Layer 3 of a small transformer language model trained on English Wikipedia (18 layers, counted from 0, width 128).
A neuron's activation on a vector x is SiLU(gate . x + bias) times (in . x + bias), where the dot is the dot product.

Input weights of the MLP neurons that the questions are about. A number n stands for (n - 128) times 0.0035.
n12 gate (bias -0.083): 191, 132, 82, 187, 78, 70, 121, 129, 123, 117, 122, 101, 108, 78, 197, 169, 122, 136, 160, 133, 96, 103, 125, 94, 130, 67, 117, 119, 208, 135, 145, 99, 138, 94, 99, 164, 128, 116, 106, 151, 156, 150, 95, 121, 98, 69, 112, 121, 158, 128, 108, 135, 69, 139, 180, 78, 216, 186, 162, 124, 71, 125, 132, 114, 140, 163, 153, 150, 88, 98, 91, 102, 129, 96, 131, 138, 114, 66, 143, 120, 107, 134, 116, 142, 97, 85, 132, 192, 100, 117, 64, 75, 118, 153, 113, 132, 169, 119, 161, 132, 175, 131, 101, 115, 132, 123, 157, 86, 127, 161, 97, 159, 117, 145, 112, 157, 157, 165, 161, 196, 113, 145, 59, 127, 133, 163, 145, 137
n39 gate (bias -0.095): 183, 107, 123, 123, 107, 124, 109, 107, 83, 202, 104, 109, 124, 141, 165, 74, 211, 166, 172, 142, 130, 153, 148, 106, 191, 147, 122, 156, 138, 132, 140, 132, 109, 142, 166, 92, 144, 126, 124, 170, 136, 135, 125, 158, 177, 122, 136, 167, 116, 198, 127, 160, 165, 139, 143, 104, 129, 85, 134, 147, 141, 142, 141, 161, 109, 126, 139, 160, 174, 90, 161, 160, 163, 158, 168, 143, 192, 150, 163, 90, 128, 119, 129, 142, 210, 111, 159, 170, 118, 119, 118, 92, 117, 149, 112, 154, 124, 114, 131, 132, 155, 140, 93, 98, 179, 118, 79, 157, 108, 144, 114, 171, 114, 83, 97, 153, 126, 136, 121, 151, 109, 114, 177, 115, 122, 110, 135, 127
n58 gate (bias -0.056): 104, 131, 77, 151, 130, 126, 103, 104, 115, 155, 133, 119, 55, 73, 85, 127, 139, 159, 162, 153, 152, 93, 120, 115, 94, 77, 100, 178, 101, 174, 130, 57, 163, 135, 123, 146, 159, 167, 122, 115, 114, 151, 143, 178, 145, 156, 110, 136, 116, 194, 114, 147, 93, 117, 156, 125, 225, 60, 142, 134, 75, 188, 129, 108, 165, 87, 112, 122, 60, 132, 93, 174, 109, 110, 149, 128, 116, 96, 108, 128, 90, 168, 62, 117, 94, 127, 170, 129, 135, 158, 88, 118, 154, 174, 127, 142, 97, 113, 176, 124, 91, 118, 121, 111, 137, 118, 125, 154, 149, 125, 176, 136, 115, 106, 202, 181, 132, 163, 166, 126, 177, 129, 130, 167, 129, 140, 91, 137
n90 gate (bias -0.121): 196, 158, 154, 135, 158, 211, 155, 138, 90, 115, 125, 162, 144, 177, 109, 127, 156, 123, 151, 125, 82, 201, 149, 152, 138, 121, 138, 129, 159, 113, 131, 155, 139, 82, 122, 167, 88, 163, 41, 155, 111, 61, 117, 141, 108, 110, 137, 95, 168, 125, 151, 104, 137, 116, 155, 148, 47, 86, 181, 52, 151, 174, 154, 155, 139, 114, 129, 176, 139, 114, 117, 105, 149, 180, 133, 142, 99, 80, 86, 132, 97, 172, 165, 132, 121, 104, 157, 166, 106, 176, 114, 133, 158, 84, 149, 144, 104, 129, 119, 135, 206, 138, 82, 46, 159, 120, 136, 160, 103, 104, 135, 156, 229, 117, 92, 95, 121, 127, 147, 92, 79, 162, 108, 112, 173, 188, 96, 130
n114 gate (bias -0.075): 164, 89, 146, 196, 138, 177, 146, 169, 160, 164, 130, 137, 124, 100, 160, 42, 119, 116, 131, 146, 153, 125, 143, 129, 116, 117, 132, 73, 117, 138, 139, 153, 52, 122, 130, 136, 87, 173, 167, 99, 154, 159, 108, 164, 192, 113, 157, 102, 114, 157, 152, 109, 154, 157, 180, 140, 58, 134, 110, 108, 163, 106, 143, 112, 125, 131, 172, 149, 75, 140, 103, 154, 71, 132, 132, 87, 150, 155, 156, 153, 111, 128, 200, 87, 216, 140, 105, 81, 134, 117, 147, 161, 131, 84, 154, 130, 175, 163, 143, 106, 97, 162, 66, 149, 115, 114, 145, 119, 133, 100, 147, 99, 114, 144, 108, 148, 99, 107, 148, 93, 51, 162, 115, 141, 104, 115, 116, 144
n124 gate (bias -0.125): 159, 130, 164, 141, 126, 129, 113, 160, 192, 117, 83, 64, 160, 146, 139, 161, 114, 191, 126, 123, 120, 163, 97, 134, 131, 101, 145, 89, 144, 102, 139, 170, 136, 118, 126, 138, 167, 121, 101, 104, 184, 185, 115, 142, 122, 94, 152, 165, 151, 76, 120, 158, 113, 152, 158, 129, 153, 141, 130, 126, 68, 145, 98, 91, 164, 187, 177, 48, 118, 151, 120, 74, 108, 115, 126, 177, 133, 116, 128, 182, 107, 122, 130, 130, 104, 112, 103, 127, 146, 145, 150, 113, 156, 63, 166, 173, 88, 241, 120, 124, 176, 118, 95, 129, 141, 171, 155, 116, 169, 130, 97, 84, 98, 169, 149, 136, 119, 140, 114, 158, 124, 124, 49, 80, 96, 81, 153, 103
n138 gate (bias -0.031): 79, 74, 124, 136, 119, 108, 159, 124, 101, 124, 115, 74, 77, 165, 181, 132, 147, 126, 124, 156, 136, 120, 108, 153, 88, 50, 32, 184, 130, 204, 92, 106, 123, 52, 183, 161, 155, 244, 129, 153, 163, 70, 112, 179, 150, 129, 104, 35, 117, 152, 168, 170, 105, 141, 158, 114, 119, 128, 250, 149, 123, 107, 150, 78, 183, 109, 186, 98, 116, 108, 165, 148, 133, 75, 89, 148, 125, 50, 125, 88, 145, 162, 147, 124, 110, 128, 110, 145, 37, 146, 122, 199, 168, 80, 97, 139, 164, 142, 122, 143, 152, 128, 172, 103, 111, 123, 196, 134, 144, 107, 109, 176, 104, 114, 100, 177, 183, 188, 209, 93, 160, 191, 33, 129, 156, 185, 142, 161
n150 gate (bias -0.066): 161, 116, 178, 138, 152, 106, 62, 100, 153, 151, 88, 93, 85, 95, 186, 102, 156, 101, 119, 197, 117, 99, 146, 168, 136, 135, 149, 83, 170, 103, 174, 120, 162, 122, 145, 115, 149, 144, 90, 99, 89, 46, 102, 142, 130, 155, 149, 133, 113, 175, 67, 113, 140, 127, 161, 91, 107, 107, 150, 148, 174, 153, 95, 98, 160, 88, 160, 76, 160, 196, 98, 211, 117, 97, 133, 137, 152, 142, 178, 151, 129, 144, 111, 117, 93, 174, 128, 151, 92, 144, 106, 107, 159, 127, 158, 123, 126, 179, 126, 146, 154, 117, 101, 118, 173, 172, 136, 92, 135, 132, 95, 129, 67, 129, 150, 118, 91, 97, 114, 138, 112, 137, 141, 100, 105, 143, 174, 88
n184 gate (bias -0.114): 176, 101, 132, 162, 167, 131, 135, 79, 112, 138, 89, 135, 141, 107, 136, 116, 155, 155, 210, 142, 124, 147, 104, 91, 156, 124, 140, 108, 167, 94, 145, 101, 104, 132, 164, 164, 135, 99, 112, 167, 128, 68, 101, 171, 156, 107, 129, 159, 141, 140, 152, 128, 161, 164, 151, 125, 178, 113, 167, 185, 123, 90, 135, 155, 173, 111, 181, 136, 116, 107, 137, 115, 121, 145, 161, 109, 115, 106, 41, 110, 147, 122, 72, 109, 105, 152, 129, 126, 147, 71, 126, 108, 112, 127, 129, 143, 156, 200, 164, 150, 133, 200, 143, 98, 123, 155, 118, 30, 102, 145, 187, 165, 166, 123, 66, 121, 120, 133, 88, 113, 60, 141, 134, 125, 156, 163, 161, 149
n230 gate (bias -0.127): 125, 166, 150, 162, 160, 173, 121, 176, 187, 143, 176, 128, 158, 142, 61, 155, 105, 199, 137, 120, 123, 150, 103, 105, 216, 146, 94, 145, 169, 97, 207, 162, 134, 96, 152, 143, 172, 185, 227, 179, 112, 125, 132, 92, 231, 129, 108, 111, 138, 151, 187, 23, 141, 124, 159, 154, 104, 103, 126, 52, 110, 124, 116, 188, 127, 139, 102, 125, 98, 107, 96, 103, 115, 152, 163, 183, 117, 140, 136, 126, 172, 111, 135, 84, 122, 145, 105, 88, 132, 101, 149, 119, 119, 94, 145, 63, 237, 204, 164, 139, 172, 130, 110, 106, 130, 139, 112, 87, 130, 76, 121, 150, 144, 151, 45, 153, 118, 171, 125, 147, 124, 130, 140, 156, 128, 99, 139, 140
n12 in (bias -0.024): 140, 146, 124, 121, 102, 151, 111, 168, 155, 106, 114, 101, 130, 111, 137, 147, 125, 119, 144, 93, 148, 135, 93, 151, 129, 41, 116, 85, 171, 97, 127, 134, 143, 117, 135, 98, 86, 115, 118, 144, 65, 88, 144, 117, 117, 125, 86, 127, 184, 134, 160, 120, 175, 163, 132, 126, 113, 138, 145, 196, 117, 79, 107, 116, 163, 158, 154, 150, 135, 158, 79, 148, 156, 147, 114, 97, 153, 133, 173, 173, 126, 119, 110, 156, 180, 136, 104, 160, 140, 85, 130, 92, 92, 156, 170, 112, 151, 103, 110, 122, 157, 133, 115, 175, 139, 146, 135, 99, 149, 139, 166, 112, 130, 124, 154, 133, 153, 157, 144, 103, 79, 147, 130, 115, 135, 141, 127, 129
n39 in (bias -0.018): 140, 176, 138, 95, 98, 139, 101, 63, 115, 127, 115, 129, 90, 134, 105, 109, 162, 163, 120, 174, 159, 167, 139, 165, 126, 149, 147, 126, 183, 125, 155, 135, 142, 124, 161, 123, 105, 96, 141, 161, 121, 128, 112, 90, 186, 149, 114, 144, 106, 149, 87, 134, 126, 103, 122, 159, 169, 147, 151, 119, 170, 123, 168, 148, 135, 173, 150, 175, 166, 152, 168, 131, 129, 152, 162, 91, 156, 140, 141, 116, 98, 152, 153, 143, 129, 102, 102, 195, 106, 145, 159, 108, 125, 182, 165, 113, 143, 140, 93, 161, 143, 107, 147, 82, 114, 99, 112, 140, 145, 164, 186, 132, 130, 106, 110, 147, 108, 131, 99, 117, 132, 94, 127, 117, 150, 58, 175, 119
n58 in (bias 0.015): 77, 137, 120, 114, 133, 178, 152, 181, 154, 131, 94, 117, 121, 118, 121, 80, 151, 102, 96, 122, 155, 134, 102, 103, 136, 50, 102, 144, 114, 114, 99, 164, 140, 123, 126, 167, 149, 143, 126, 108, 174, 104, 137, 99, 141, 129, 126, 116, 107, 142, 184, 106, 150, 123, 125, 102, 157, 125, 79, 155, 102, 100, 107, 109, 163, 119, 192, 96, 162, 132, 150, 152, 128, 109, 114, 125, 129, 133, 188, 189, 158, 171, 104, 122, 168, 100, 100, 111, 152, 124, 113, 155, 103, 111, 156, 168, 149, 74, 174, 148, 131, 104, 95, 164, 130, 150, 141, 126, 149, 75, 79, 116, 123, 102, 121, 116, 165, 151, 135, 174, 153, 144, 162, 140, 121, 92, 138, 168
n90 in (bias -0.028): 43, 110, 132, 128, 161, 61, 141, 142, 86, 202, 198, 77, 124, 177, 98, 89, 76, 170, 131, 138, 100, 135, 146, 101, 106, 133, 133, 109, 152, 153, 83, 102, 57, 136, 145, 108, 156, 110, 121, 84, 77, 167, 209, 145, 95, 148, 106, 138, 102, 207, 135, 114, 148, 193, 152, 91, 106, 64, 161, 134, 82, 152, 71, 144, 130, 132, 106, 172, 151, 93, 129, 182, 149, 154, 109, 191, 137, 137, 58, 116, 126, 176, 95, 122, 131, 135, 125, 144, 126, 112, 172, 98, 190, 127, 147, 146, 130, 133, 140, 100, 190, 122, 136, 134, 79, 156, 154, 118, 167, 110, 124, 166, 96, 148, 157, 107, 167, 117, 149, 89, 100, 140, 103, 137, 100, 146, 161, 104
n114 in (bias -0.016): 132, 133, 132, 176, 58, 125, 159, 119, 84, 128, 120, 165, 154, 101, 114, 145, 54, 165, 89, 91, 127, 106, 108, 125, 41, 110, 104, 148, 121, 65, 127, 159, 87, 123, 126, 129, 171, 121, 155, 136, 111, 96, 140, 189, 132, 100, 134, 98, 138, 114, 76, 160, 143, 122, 134, 146, 119, 137, 129, 155, 119, 165, 96, 131, 128, 106, 81, 113, 96, 122, 113, 105, 113, 127, 163, 141, 82, 158, 139, 141, 105, 123, 89, 125, 123, 131, 144, 170, 174, 99, 86, 175, 117, 158, 204, 138, 163, 116, 101, 126, 88, 93, 81, 150, 108, 151, 130, 124, 101, 93, 113, 91, 108, 186, 134, 177, 122, 113, 139, 127, 111, 101, 73, 125, 137, 136, 113, 138
n124 in (bias 0.011): 138, 92, 151, 153, 63, 206, 119, 53, 144, 126, 102, 190, 66, 98, 156, 122, 153, 163, 161, 98, 128, 124, 103, 75, 103, 158, 147, 126, 146, 172, 132, 85, 84, 130, 84, 113, 124, 93, 133, 125, 126, 87, 55, 118, 119, 156, 94, 122, 124, 155, 138, 131, 88, 149, 128, 121, 115, 153, 125, 157, 121, 104, 131, 106, 137, 117, 156, 91, 133, 171, 113, 138, 165, 131, 115, 121, 118, 148, 89, 138, 115, 133, 107, 164, 110, 137, 63, 84, 140, 147, 133, 141, 126, 123, 125, 90, 130, 113, 129, 117, 107, 134, 116, 125, 123, 151, 133, 111, 187, 118, 111, 127, 93, 89, 172, 109, 143, 196, 99, 143, 117, 141, 114, 59, 176, 151, 128, 163
n138 in (bias -0.013): 136, 94, 156, 107, 174, 118, 163, 116, 82, 181, 133, 124, 105, 112, 125, 83, 154, 143, 100, 93, 156, 107, 155, 145, 174, 106, 130, 192, 177, 89, 109, 114, 108, 95, 127, 64, 130, 149, 105, 103, 154, 121, 121, 189, 162, 105, 88, 124, 112, 144, 156, 93, 177, 126, 129, 134, 132, 90, 141, 119, 104, 134, 137, 120, 96, 58, 155, 89, 177, 104, 126, 126, 139, 158, 95, 95, 121, 111, 121, 104, 126, 169, 153, 134, 140, 105, 103, 126, 130, 81, 167, 137, 197, 159, 127, 99, 124, 154, 143, 169, 145, 143, 116, 121, 141, 121, 154, 141, 84, 107, 103, 106, 136, 68, 142, 107, 127, 168, 101, 142, 131, 146, 152, 100, 161, 89, 152, 143
n150 in (bias -0.048): 106, 138, 80, 123, 114, 114, 142, 152, 102, 94, 131, 75, 129, 107, 71, 153, 139, 96, 183, 138, 89, 142, 86, 101, 148, 176, 93, 147, 117, 133, 162, 119, 136, 137, 111, 139, 120, 169, 154, 163, 150, 169, 78, 131, 137, 211, 137, 150, 131, 122, 82, 124, 128, 79, 124, 89, 153, 108, 101, 124, 143, 117, 113, 145, 114, 149, 142, 126, 123, 119, 148, 111, 96, 170, 140, 131, 185, 94, 124, 100, 123, 144, 174, 144, 86, 146, 125, 134, 129, 128, 153, 100, 97, 148, 113, 102, 85, 168, 166, 120, 137, 106, 158, 160, 136, 122, 62, 171, 158, 91, 134, 100, 141, 135, 106, 72, 85, 132, 99, 106, 111, 84, 169, 103, 176, 165, 103, 153
n184 in (bias 0.035): 78, 117, 178, 92, 118, 136, 129, 111, 151, 119, 130, 166, 122, 131, 88, 115, 144, 169, 113, 109, 112, 121, 110, 93, 90, 136, 142, 130, 144, 134, 134, 120, 112, 140, 124, 117, 110, 81, 139, 152, 75, 123, 103, 137, 124, 97, 116, 147, 84, 90, 180, 96, 130, 123, 133, 119, 96, 183, 110, 116, 126, 140, 141, 131, 83, 29, 95, 90, 137, 148, 215, 115, 145, 139, 139, 123, 157, 115, 118, 103, 151, 148, 150, 108, 130, 108, 147, 100, 102, 147, 141, 118, 160, 146, 145, 120, 142, 121, 103, 115, 158, 120, 171, 139, 176, 137, 123, 102, 129, 119, 131, 126, 149, 90, 133, 52, 138, 128, 112, 136, 130, 107, 117, 147, 124, 143, 97, 126
n230 in (bias -0.059): 100, 135, 130, 102, 100, 142, 92, 127, 151, 141, 139, 124, 159, 144, 148, 185, 124, 168, 80, 163, 94, 142, 117, 114, 125, 116, 135, 191, 87, 68, 166, 190, 145, 120, 138, 148, 113, 184, 152, 103, 132, 112, 94, 158, 140, 138, 145, 86, 119, 112, 77, 144, 111, 139, 140, 177, 140, 136, 107, 150, 139, 129, 118, 144, 118, 141, 150, 170, 177, 118, 80, 138, 89, 123, 136, 168, 151, 107, 116, 141, 69, 156, 131, 134, 111, 145, 120, 79, 110, 122, 167, 98, 160, 109, 142, 89, 116, 142, 68, 121, 121, 93, 158, 106, 107, 115, 87, 147, 155, 70, 77, 84, 125, 146, 125, 166, 124, 176, 101, 137, 127, 95, 147, 141, 161, 96, 140, 126

Each question shows a token from some text and the vector x that enters the MLP there. A number n stands for (n - 128) times 0.038.

" ": 132, 113, 117, 106, 123, 131, 128, 123, 120, 136, 136, 160, 119, 151, 131, 113, 94, 113, 120, 135, 141, 125, 134, 129, 137, 159, 128, 108, 125, 119, 127, 123, 124, 138, 140, 134, 116, 121, 125, 109, 144, 132, 132, 91, 102, 132, 140, 130, 113, 119, 116, 129, 128, 120, 93, 132, 89, 112, 133, 103, 130, 71, 134, 129, 143, 128, 127, 135, 126, 160, 125, 135, 136, 140, 113, 148, 129, 120, 137, 127, 144, 121, 114, 118, 127, 140, 132, 114, 110, 148, 151, 117, 160, 124, 121, 117, 122, 138, 123, 142, 112, 104, 147, 153, 115, 138, 134, 147, 134, 162, 137, 149, 125, 130, 124, 119, 129, 127, 127, 108, 116, 133, 126, 121, 130, 109, 122, 133
Which of these neurons fires most? n58

"ters": 146, 128, 93, 129, 125, 135, 109, 122, 111, 118, 115, 136, 132, 136, 140, 135, 121, 119, 134, 145, 133, 129, 124, 133, 118, 166, 149, 110, 137, 125, 131, 135, 130, 198, 135, 154, 160, 123, 106, 128, 124, 120, 131, 94, 113, 127, 159, 119, 123, 127, 122, 182, 121, 123, 147, 140, 131, 113, 127, 120, 137, 117, 128, 126, 144, 121, 154, 132, 116, 133, 138, 112, 154, 130, 112, 155, 120, 136, 136, 123, 132, 120, 149, 134, 122, 136, 121, 115, 125, 111, 144, 135, 145, 118, 124, 152, 119, 136, 123, 131, 149, 107, 113, 127, 130, 145, 130, 128, 106, 123, 89, 142, 128, 128, 119, 119, 124, 121, 119, 136, 114, 130, 137, 135, 157, 128, 117, 108
Which of these neurons fires most? n138

"ill": 158, 186, 121, 140, 95, 121, 126, 133, 117, 114, 132, 108, 118, 84, 144, 110, 111, 110, 102, 130, 98, 101, 132, 119, 124, 153, 132, 147, 119, 92, 108, 134, 141, 155, 148, 118, 114, 142, 136, 92, 127, 126, 146, 147, 117, 162, 174, 128, 122, 131, 131, 141, 118, 100, 108, 122, 131, 152, 121, 115, 159, 157, 111, 128, 123, 141, 99, 147, 152, 129, 114, 149, 105, 140, 122, 118, 146, 161, 114, 169, 144, 124, 119, 145, 118, 131, 144, 119, 139, 144, 94, 147, 120, 143, 131, 122, 107, 92, 108, 134, 82, 105, 134, 140, 133, 127, 131, 128, 135, 125, 112, 103, 130, 126, 140, 138, 108, 131, 113, 125, 176, 125, 156, 97, 123, 129, 118, 131
Which three neurons fire most, strongest first? n150, n90, n12

" New": 139, 111, 116, 120, 117, 113, 123, 101, 123, 101, 134, 148, 137, 116, 174, 111, 164, 118, 141, 116, 110, 107, 137, 119, 159, 158, 143, 132, 122, 145, 116, 139, 128, 158, 98, 146, 131, 123, 152, 131, 138, 154, 111, 94, 119, 107, 109, 128, 78, 116, 117, 141, 111, 157, 142, 144, 108, 153, 129, 113, 138, 119, 132, 133, 128, 138, 129, 146, 113, 132, 112, 138, 105, 100, 115, 112, 138, 138, 144, 107, 134, 155, 93, 106, 153, 126, 158, 151, 117, 161, 137, 125, 151, 117, 137, 136, 128, 96, 117, 117, 148, 138, 110, 122, 107, 121, 126, 139, 176, 135, 154, 121, 103, 123, 139, 150, 148, 145, 127, 149, 139, 124, 133, 148, 136, 132, 141, 131
Which of these neurons fires most? n39

"if": 125, 150, 123, 99, 136, 122, 106, 127, 161, 112, 164, 149, 128, 142, 125, 121, 136, 129, 132, 99, 124, 125, 131, 126, 182, 155, 164, 124, 124, 143, 121, 125, 145, 155, 111, 162, 110, 117, 138, 97, 129, 145, 125, 149, 74, 137, 116, 125, 89, 126, 128, 123, 136, 144, 76, 99, 134, 119, 131, 97, 138, 169, 110, 127, 119, 153, 133, 77, 115, 170, 171, 135, 136, 127, 124, 147, 113, 143, 129, 134, 143, 136, 115, 101, 105, 145, 141, 167, 120, 37, 103, 113, 112, 124, 122, 148, 148, 135, 110, 152, 156, 108, 135, 153, 125, 142, 126, 88, 117, 138, 170, 154, 125, 147, 130, 107, 115, 119, 132, 128, 130, 124, 148, 121, 115, 91, 131, 96
Which of these neurons fires most? n114

"1": 150, 134, 124, 112, 125, 135, 123, 127, 137, 137, 112, 135, 119, 122, 144, 128, 127, 122, 140, 145, 133, 128, 132, 125, 118, 151, 115, 112, 136, 119, 128, 113, 134, 123, 146, 130, 136, 125, 132, 126, 111, 114, 153, 113, 104, 131, 135, 129, 136, 128, 122, 136, 125, 119, 111, 122, 98, 132, 134, 132, 119, 111, 129, 124, 121, 129, 144, 128, 127, 125, 111, 129, 133, 142, 111, 112, 112, 140, 142, 121, 146, 132, 143, 147, 119, 130, 126, 131, 129, 129, 116, 128, 143, 132, 124, 128, 132, 125, 117, 114, 118, 128, 122, 91, 137, 129, 143, 126, 162, 151, 113, 129, 129, 119, 121, 131, 132, 113, 120, 141, 128, 144, 128, 132, 104, 120, 126, 138
Which of these neurons fires most? n230

"er": 148, 133, 118, 103, 145, 115, 129, 131, 110, 98, 123, 119, 117, 147, 130, 144, 139, 130, 139, 136, 122, 116, 123, 137, 112, 155, 129, 130, 135, 130, 124, 138, 137, 185, 136, 104, 125, 129, 101, 113, 141, 137, 119, 117, 126, 139, 144, 120, 118, 166, 142, 169, 135, 135, 99, 131, 156, 118, 124, 137, 115, 132, 130, 127, 92, 116, 147, 116, 90, 102, 126, 134, 159, 144, 118, 144, 112, 145, 128, 87, 147, 110, 167, 138, 86, 124, 133, 99, 112, 115, 174, 129, 144, 134, 124, 120, 119, 144, 119, 120, 169, 85, 111, 125, 132, 122, 132, 135, 97, 125, 128, 142, 119, 142, 119, 112, 126, 138, 103, 124, 151, 131, 143, 144, 144, 119, 116, 93
Which three neurons fire most, strongest first? n12, n114, n58

" |": 139, 124, 125, 109, 127, 128, 129, 126, 149, 129, 108, 127, 96, 128, 122, 109, 141, 122, 138, 153, 130, 117, 130, 119, 140, 160, 125, 128, 133, 116, 120, 136, 130, 177, 156, 148, 144, 135, 120, 131, 135, 135, 131, 135, 122, 135, 128, 125, 109, 111, 116, 143, 119, 111, 125, 122, 113, 115, 131, 111, 133, 164, 132, 109, 139, 104, 132, 116, 108, 128, 127, 109, 127, 106, 108, 110, 131, 142, 153, 142, 113, 125, 124, 117, 125, 128, 111, 123, 130, 134, 134, 135, 128, 127, 129, 142, 127, 153, 133, 144, 129, 117, 136, 138, 127, 120, 128, 130, 121, 127, 115, 131, 116, 136, 107, 134, 135, 116, 134, 133, 134, 123, 126, 121, 135, 104, 127, 115
Which three neurons fire most, strongest first? n12, n90, n150

"C": 112, 115, 156, 139, 123, 128, 132, 139, 107, 145, 130, 172, 102, 155, 132, 90, 117, 108, 129, 129, 102, 154, 117, 129, 107, 150, 107, 130, 127, 140, 115, 113, 152, 191, 113, 124, 82, 119, 145, 100, 101, 141, 110, 148, 111, 126, 135, 123, 143, 128, 150, 128, 117, 170, 92, 126, 132, 123, 125, 111, 160, 129, 131, 120, 101, 132, 121, 108, 85, 145, 142, 105, 142, 106, 127, 150, 113, 130, 120, 125, 151, 143, 148, 112, 120, 145, 134, 167, 121, 109, 130, 127, 114, 142, 120, 158, 147, 137, 109, 128, 111, 123, 132, 110, 134, 144, 132, 106, 135, 134, 157, 148, 113, 137, 136, 94, 122, 118, 121, 139, 137, 122, 130, 139, 123, 111, 113, 157
Which of these neurons fires most? n230

" p": 136, 125, 144, 118, 126, 129, 129, 117, 125, 138, 133, 143, 104, 132, 135, 107, 127, 123, 107, 141, 126, 105, 131, 106, 134, 161, 156, 113, 132, 115, 131, 114, 120, 177, 120, 143, 104, 113, 127, 114, 148, 108, 124, 116, 114, 114, 121, 134, 159, 143, 120, 126, 110, 108, 122, 120, 110, 122, 130, 116, 127, 109, 138, 128, 174, 124, 127, 161, 132, 143, 109, 122, 149, 133, 126, 124, 136, 132, 129, 127, 98, 133, 162, 127, 111, 114, 148, 141, 118, 132, 112, 107, 126, 95, 124, 107, 140, 133, 104, 127, 103, 102, 126, 131, 108, 133, 125, 122, 123, 162, 134, 149, 144, 125, 101, 116, 117, 124, 98, 142, 149, 125, 125, 124, 162, 126, 110, 132
Which two neurons fire most, strongest first? n58, n138

"|---|---": 129, 103, 111, 104, 128, 135, 99, 102, 160, 128, 142, 140, 107, 142, 139, 133, 122, 139, 147, 143, 132, 134, 128, 127, 114, 140, 152, 111, 132, 138, 126, 104, 132, 130, 109, 116, 147, 114, 144, 133, 134, 147, 114, 105, 91, 149, 119, 126, 121, 138, 142, 131, 88, 125, 58, 143, 126, 175, 125, 127, 95, 94, 141, 126, 132, 135, 135, 124, 128, 144, 118, 119, 131, 134, 120, 132, 103, 141, 121, 113, 159, 115, 122, 171, 97, 173, 95, 155, 105, 177, 93, 140, 141, 108, 115, 112, 128, 124, 146, 118, 139, 81, 115, 110, 108, 132, 131, 155, 131, 139, 122, 150, 124, 110, 113, 159, 118, 104, 124, 146, 130, 126, 105, 131, 139, 99, 137, 104
Which of these neurons fires most? n124

"est": 150, 152, 112, 96, 119, 138, 120, 128, 143, 116, 152, 165, 106, 137, 90, 138, 80, 160, 149, 129, 125, 132, 100, 119, 125, 173, 129, 119, 124, 117, 117, 136, 152, 151, 127, 147, 94, 124, 120, 107, 131, 116, 123, 112, 108, 122, 130, 127, 131, 146, 118, 142, 110, 153, 63, 143, 101, 147, 133, 133, 136, 66, 136, 128, 122, 103, 137, 162, 104, 130, 105, 126, 98, 169, 124, 120, 133, 133, 110, 98, 100, 138, 130, 142, 98, 119, 87, 152, 144, 128, 131, 153, 158, 143, 133, 132, 114, 117, 133, 102, 151, 106, 124, 96, 96, 109, 124, 131, 136, 124, 119, 145, 137, 128, 124, 131, 120, 147, 105, 147, 124, 125, 130, 134, 181, 121, 148, 133
The most active neuron and its activation: n58, at about 0.35

"b": 132, 148, 135, 123, 137, 139, 119, 114, 144, 100, 131, 142, 124, 110, 105, 150, 146, 142, 133, 112, 97, 156, 131, 115, 129, 153, 148, 123, 118, 141, 127, 141, 152, 140, 123, 148, 116, 97, 134, 95, 102, 106, 130, 129, 62, 153, 91, 129, 124, 145, 125, 90, 138, 161, 63, 167, 132, 124, 126, 116, 102, 110, 132, 126, 151, 132, 128, 121, 124, 151, 138, 122, 129, 129, 126, 143, 141, 128, 85, 149, 147, 122, 121, 130, 89, 126, 133, 136, 155, 54, 91, 126, 154, 102, 139, 131, 161, 142, 85, 118, 158, 122, 130, 131, 120, 119, 128, 94, 161, 135, 145, 139, 120, 141, 158, 147, 157, 128, 126, 148, 150, 127, 100, 106, 136, 115, 122, 101
Which of these neurons fires most? n124

"ent": 123, 144, 90, 132, 142, 127, 130, 126, 152, 152, 113, 160, 103, 159, 132, 105, 117, 140, 125, 101, 131, 96, 113, 103, 131, 150, 101, 127, 116, 111, 136, 126, 106, 166, 133, 157, 81, 126, 133, 129, 117, 137, 127, 133, 122, 94, 75, 126, 108, 155, 122, 132, 135, 135, 68, 126, 105, 123, 129, 110, 125, 114, 129, 124, 114, 147, 140, 100, 130, 154, 141, 122, 123, 127, 119, 140, 106, 144, 111, 167, 139, 150, 144, 129, 135, 103, 136, 99, 126, 162, 135, 141, 134, 120, 135, 131, 157, 125, 130, 112, 142, 111, 129, 117, 104, 135, 131, 105, 179, 122, 136, 138, 139, 113, 119, 112, 156, 167, 133, 147, 120, 131, 167, 131, 171, 138, 130, 112
Which of these neurons fires most? n150

"ace": 123, 170, 118, 120, 127, 135, 122, 125, 131, 107, 132, 118, 102, 140, 153, 112, 123, 115, 115, 139, 113, 122, 111, 137, 122, 147, 117, 124, 130, 139, 124, 137, 131, 181, 124, 150, 148, 149, 123, 141, 121, 132, 112, 134, 95, 151, 131, 121, 120, 134, 149, 123, 92, 112, 124, 117, 162, 116, 125, 126, 131, 142, 114, 123, 108, 143, 114, 96, 81, 131, 150, 151, 130, 107, 117, 139, 117, 153, 126, 147, 117, 134, 126, 124, 119, 139, 135, 141, 103, 140, 130, 133, 107, 146, 127, 106, 122, 153, 103, 123, 134, 108, 149, 106, 135, 135, 133, 144, 148, 115, 142, 144, 130, 122, 108, 90, 116, 143, 120, 128, 142, 130, 186, 130, 125, 111, 121, 109
The most active neuron and its activation: n150, at about 1.1

" The": 142, 106, 130, 130, 123, 132, 128, 109, 103, 124, 106, 117, 120, 121, 148, 110, 158, 111, 126, 152, 116, 139, 137, 136, 138, 146, 116, 142, 127, 139, 115, 155, 112, 201, 162, 124, 142, 137, 114, 144, 152, 120, 137, 129, 105, 117, 98, 130, 149, 123, 121, 162, 121, 134, 140, 131, 127, 118, 126, 129, 130, 118, 129, 135, 163, 122, 165, 115, 142, 124, 127, 148, 153, 138, 114, 102, 118, 102, 127, 136, 147, 140, 106, 109, 125, 127, 138, 147, 108, 136, 138, 140, 140, 115, 129, 133, 135, 134, 126, 128, 132, 131, 134, 121, 135, 131, 126, 127, 134, 137, 140, 136, 134, 134, 143, 103, 138, 145, 113, 134, 130, 126, 120, 126, 126, 113, 142, 148
Which of these neurons fires most? n138

"s": 144, 159, 102, 133, 122, 172, 120, 139, 110, 139, 165, 112, 135, 92, 111, 148, 117, 96, 119, 104, 109, 114, 118, 135, 82, 159, 144, 114, 135, 128, 129, 124, 135, 182, 120, 146, 140, 112, 129, 130, 113, 127, 136, 103, 123, 124, 124, 124, 131, 111, 105, 165, 130, 116, 132, 165, 106, 90, 126, 120, 134, 123, 126, 129, 135, 143, 133, 129, 87, 141, 131, 136, 148, 133, 117, 114, 123, 155, 109, 131, 148, 122, 154, 122, 118, 145, 127, 127, 129, 94, 151, 140, 130, 103, 129, 157, 124, 98, 115, 133, 143, 135, 118, 132, 146, 131, 132, 129, 102, 126, 83, 116, 120, 138, 132, 155, 165, 108, 129, 142, 133, 129, 135, 114, 138, 143, 115, 114
The most active neuron and its activation: n138, at about 0.41